Layer 8 of a small transformer language model trained on English Wikipedia (11 layers, counted from 0, width 96). Numbers have three digits each and are written without spaces.
A neuron's activation on a vector x is GELU(weights . x + bias), where the dot is the dot product.

Input weights of the MLP neurons that the questions are about. A number n stands for (n - 500) times 0.0011.
n51 (bias -0.024): 539772647700509406504301302349607401430466487626726529260240483640601638322407504670483706553517487773560325598725508391379521607300671326435537590360421487450199478486673343524456628306657500299709508576672388578369536708531657362482369487263578528139708343529512336549602439577604413622
n87 (bias -0.121): 626653454540182340549500354535466242490764274525495510442520721521435600538236289639553631614181195253563699656194480531187332448531558264500565200575486386672716356738786693733273461490302484403536525815805579548340634390519446399309233527313617367601534687485629531888625862249727429548
n91 (bias -0.021): 571352555560564678691702604329642269367256664546273449257378551530454673399320244603661563323708470288332567378500667540489549507415448481454358557431625437532420546464419457655216409517622481469416633507687511486493648500459731587446548545456598455591653329496348474631485634472594485477
n132 (bias -0.016): 632631546452619705504465202484472448519676757484517467556542592514411663472420688602604325382497500503446551383494582427543458430550503494545430458345509407438431603424566588338354500555450362587599549513480470528528732407355336286595307337413367497147450576487580702487534522525415585280
n146 (bias -0.033): 387442530567630589557389660485449387500567561493477288636361374575493515273711630526496122681565306416477578620519515332702495430450578379496500637552408684654515270497683465540412464525577775464496597557551293397428283648443759626508529457257410587449627799437397370249516349314672561488
n149 (bias -0.051): 689537523491490437352478282460741085527376597644538330656314528380455706903500403375415387432634649565462379659338569611454625307669368333960724522572330477618546457504606331435509412547528345291353781574571690285186620608413571333249435595309805478490720628527424324321646433355453468664
n150 (bias -0.057): 535599615786375545217528240489424233573322419483834649359154194512472567328541333757665423791390170425352735944472540402834365271500523266433606528723402709443448518429688231424168467201949223571460817761760299602391622741473334345359261369459322572656604660405958483740400439712495861566
n219 (bias -0.072): 311456451533420609443694157448745524252550714722376515436447661530505816464186549514450520223656561212615585248690568480602469495638411629669755656653478495572305642609645562827154286455396301275786878270500285427348585424345369369339560606279656845384440309509590524392545486357599539663
n226 (bias -0.031): 373632435545490509374494716521296509555712646645525599509381494461404578444666509593615315490447413450446449434546491497279518608380494456440428551360564506469534542461628480476413405566585669462525546619494394445512662527436258561437271233396410554668488276509428575410525428693554543347
n278 (bias -0.034): 635405337526183470425453186650608357539514698462607679471340346358390623449527465666491253463790486663464402478796613716649478751611442399458474564606591704820307422366538379380255529610464463376679616672811536430417873560739319382248367359509409437564567534496534240321393627557464487390
n303 (bias -0.058): 606438535584638336495915491454324244132607405366601633492504621581446362270435673487381593646625437755265634509698762374517472372539518374613416420315484705445496531543343492557259463684461523557362555795535722339598525387573500206642284415456344512249591512588605248283482513622556719653
n320 (bias -0.040): 830616582632496394525481308727382274675364655357678431332504690488523489500574317301532786545551532309369549354599515512426506638689389387526474617500796383343527540593619454698605485637417301339597470328416556424401698462500273452545463516508444392601363318534545492376374785652579562541
n343 (bias -0.008): 533468493624690166270497437666436332608347542620489785503472674511110545376436546558518551705617500404496582586452433450542497612256496428479545472407570314423489493441554652667561463376332607330623385525348693480470544524377456628534553445493376446485662463407665536736540500600376447570
n375 (bias -0.084): 400523560695619616409450379599641471734855283554227458684617368354512636419470517488674343401449389410478545591359462363589485465504301338590484566229382350458683624539802255391328236469474611340695571761648474401424295413532590377446496294616641691566346431483479491154565442491629475869

Each question shows a token from some text and the vector x that enters the MLP there. A number n stands for (n - 500) times 0.0098.

"ps": 383403356532561453569499500410536431593564559283382544516493518566531535551512521268549477314526538533442524501457394398533784470387428624383544437599365419569605636400546471500579478507458424571581520417398572528649543496540745575474469704525259578717502553384434562481541349634579366503
Which three neurons fire most, strongest first? n375, n91, n146

" and": 498418441573477467445482525345492586513666447480520548404534441446597492487488527614541488476394402484530542480502430502481790423478628567383528264519450384478488624371436566450652642537604543541492407486256569647669481559506588659437580560477514376515484603468569411508478244586333656430
Which of these neurons fires most? n343

"ents": 555408411452554458427525463345446466592561547345423644666563534394670476508609552394452538303581509532453525381452398436472781505489339623490572378528478328438697446388359489499621631686436584528495482529479543487568509493466637601489545384574342431571434476495466658425530250732543409538
The most active neuron and its activation: n375, at about 0.61

"im": 556432429414429493403585599435493687650515549324442530513533487493595438328517512392375527620436503640491414354654595581457779539390580734450402371398471561504496482474286454606568581528472558595418457513410668433415475379406538476533698385640450466623433495473352546454489309606370519766
The most active neuron and its activation: n303, at about 1.4

" last": 488606484471506492513469571294520366585409451441504592437528487578603518496552422582558589497532460496353490549498332795514750540533453510320478370674428457374494518330484503436534506607498488547669519373413513627737538389527335606476501571433411505651468503433523565550513402514447566357
Which of these neurons fires most? n150

" to": 578339453527578492462507586314495493460496501408509608380520423497639452489537510489519474568483399413446557517564437474502837455547484454351463472502434443388625583462521497402480592499512512459547442495316478642653534431480671576555471609511481574631497614361493566568532089593477574467
Which of these neurons fires most? n150

"d": 564467521620411581616491398378463356414406587510469621532617560642604484347590333448452441503483442386597494348448374504481831514481405720537533444568435372371570555491443510531608495517372435525653634420545432479719410541404539373465545572469484536458568554517489597483547463465402462298
The most active neuron and its activation: n219, at about 2.2

"93": 662574417446448505418401489489630527739530508542455447506567482565571374495452452481436615511371520531467458467453356576409719531470599536543451463722429466303565656377344684508605525498314518605594552436323662430650428517512551557426517698564396420475289387535438614430521384381360636584
Which of these neurons fires most? n320

" –": 474464485543543510488327517426574482549742412360551445573548525483636429627491494554463492561471538450436572470519347497470826439530532559365540362546411405536532516349568560458622622517379453570567519612468592541513483489545601458397390473427432528562407531622509484577402319414370505475
The most active neuron and its activation: n87, at about 0.74

" f": 362504440445548614635466694281463656598663532463559457421546416478722504562471581473426449645450647486593421496570183594521744489491609628539290448626492583469374391461545522612526486544468555493528443384367577633441367511469562612555538461431434390536510504395489431455371471530292478223
Which two neurons fire most, strongest first? n146, n226

"–": 534518624399424575469438477557738536642606470482456540435721474460528433586506508508380431553393555474376496412399377548333745455371578558508424371541522580423570636424495540318632437453374560495534401507418771557706386526576737412573438589465461512514257478539471607486536442420328578451
Which two neurons fire most, strongest first? n375, n132

"sp": 472547385448509604412352354400548452546696627535574485568542663459417517512396454600583536535443498418476415375487260637549741450436520616507517366571505325464662467413414457541497316568470497618487600448537496622705256433591609501478661444389485374557511511365525606607666512521434358415
Which three neurons fire most, strongest first? n87, n132, n343

" T": 517485539503507583445391521454479456507598531609485558438659594422827461377508468491541485461505412455416434339601268533506850387357459572493495497625462361415368455429325459469530617640498573516523333401471554608551401528414559513425601560505518565468465521509489599557486524587518526383
Which of these neurons fires most? n91

" p": 449596457545649583495493406444453445559545493574393618522582506500750606521424625563572448597476454510423429429519322552513774462470541426390344378493511344598630606413268440522424399525379578585651462485456454678553305410482701559475541468431641517549499435405425457636601366493351449428
Which three neurons fire most, strongest first? n375, n91, n343

" R": 442545595598395611495361499452676561487591468467441533415535525427802470454419488564589502480540460464481298437488346464460871511377487446353344420502557360478493610502549520456521505593567472536504403582481558632526354407538541463424523646533518544585344475571484406512555482481460418468
Which three neurons fire most, strongest first? n375, n51, n91

" att": 536641345409501561521463554345497465436552556488622468303595466466621493577486526451599474464575512461474377501399291488328669521370652782472528251749515506395662518464534418560475496634567437499585437435675461662641583453505660333506671187357417430614471654514394513465483431583502323446
Which two neurons fire most, strongest first? n226, n87

" the": 467404533525490494462473487432421429577478498324591557346541526495644486394537427680563478662483513518450467474596439557441757474543543632324459384520355428527572522292456465468499705609543577425558465487421479647576411601434458526470626503510498534588412500479458509510514436673497635453
Which three neurons fire most, strongest first? n150, n226, n51

".\n": 531330512610452541557352510562429522485514506561527593376556416536531381544558565558488385495624553548515485468538501606492798555622525570337538447623361538473486513427557524324466453552527447664499379585481605441684511513492728453415658479400417440515479347528418452533479358477290522465
Which of these neurons fires most? n278

"er": 517395583412591568472356576559561553550641606484536560692633416489518520470475477493480456633455471527506403488440435562571801560594564577559411403594341465488582396451490552451664565517406478640478428607335428565522327537409515449523482315436441465644201603467432439387447447545351529393
Which three neurons fire most, strongest first? n146, n375, n132

" mix": 310483332425503496580540550452488546565602427413480750474547546637705504471386605482428632463600545531493507394382366543470786551513499617336274448464505475458529472468170486508488501605364330511658568440481555524595540377477544616713331543468385508594427467460476537493564628502442409391
Which of these neurons fires most? n303

"m": 462598561417538483491492452341455589587401526296418491687451412596573506506513503478382447462452512460681345410525386565419825528334576417507402476578428478419525465439530547514694483504563424521531537464418720417461438498462695463513557500548502513632465588463319708532672398414476398479
Which two neurons fire most, strongest first? n149, n146

" Jer": 402499512533517595610533482504528539572541475555573506501540383589707503427479552476524447505429353459403433470417299465510807492563510531472482344650458462521597299486493492519606584626258555568399377607553497437679296523438629415418586549506387650410285609616428509409496395470613387525
Which of these neurons fires most? n146

"et": 462605583410454507547411503456601455490674525380555571694541586406479554541531476423552430403461476456520468467458383644416836476518526738542453437554545482533528405388360498369534691548342441502487474595492451586501421484432473480387495511469585467630418587536390505545528411358353562327
The most active neuron and its activation: n149, at about 1.1

"ind": 371393376435524490502572453371439548476498523376339482511568564537635530437519480521479479439581404406456433352543448659531856562603414812418439447458477477447564519460343463576487567593360556470537502400595556561521412317446485585377604682506508601509631535468483534452454502413442610591
Which of these neurons fires most? n219

" election": 596535353579399523557540519424522535706489425477342528485554505516547494498630525465503490451544519535481431479515402580381749508484480690395490382541355340505552594357353550485554548669465512586595523306471615640707573652474579364632464548478468334506328455468476528472396306459451630517
Which of these neurons fires most? n132

",": 400387423487500504527573412374491627476514502549438514461511446622568445538536522590560582459434536496509591418407432443500843473461568680368442316470382485400532505355358638505535495504546563447511465523461527570539561477549670548597448491444404548482446605445487515623486440530424401491
Which three neurons fire most, strongest first? n91, n343, n132

"o": 375499571272428454481451524399519537608437599308513636597412542516561496590499572402505402360501590562502348469503191512465839506474564470491471509610429461400538390460555584400544638510492470566532434406311541494499606493578564569446420609598496440586478662508523467511511393603302438557
Which of these neurons fires most? n149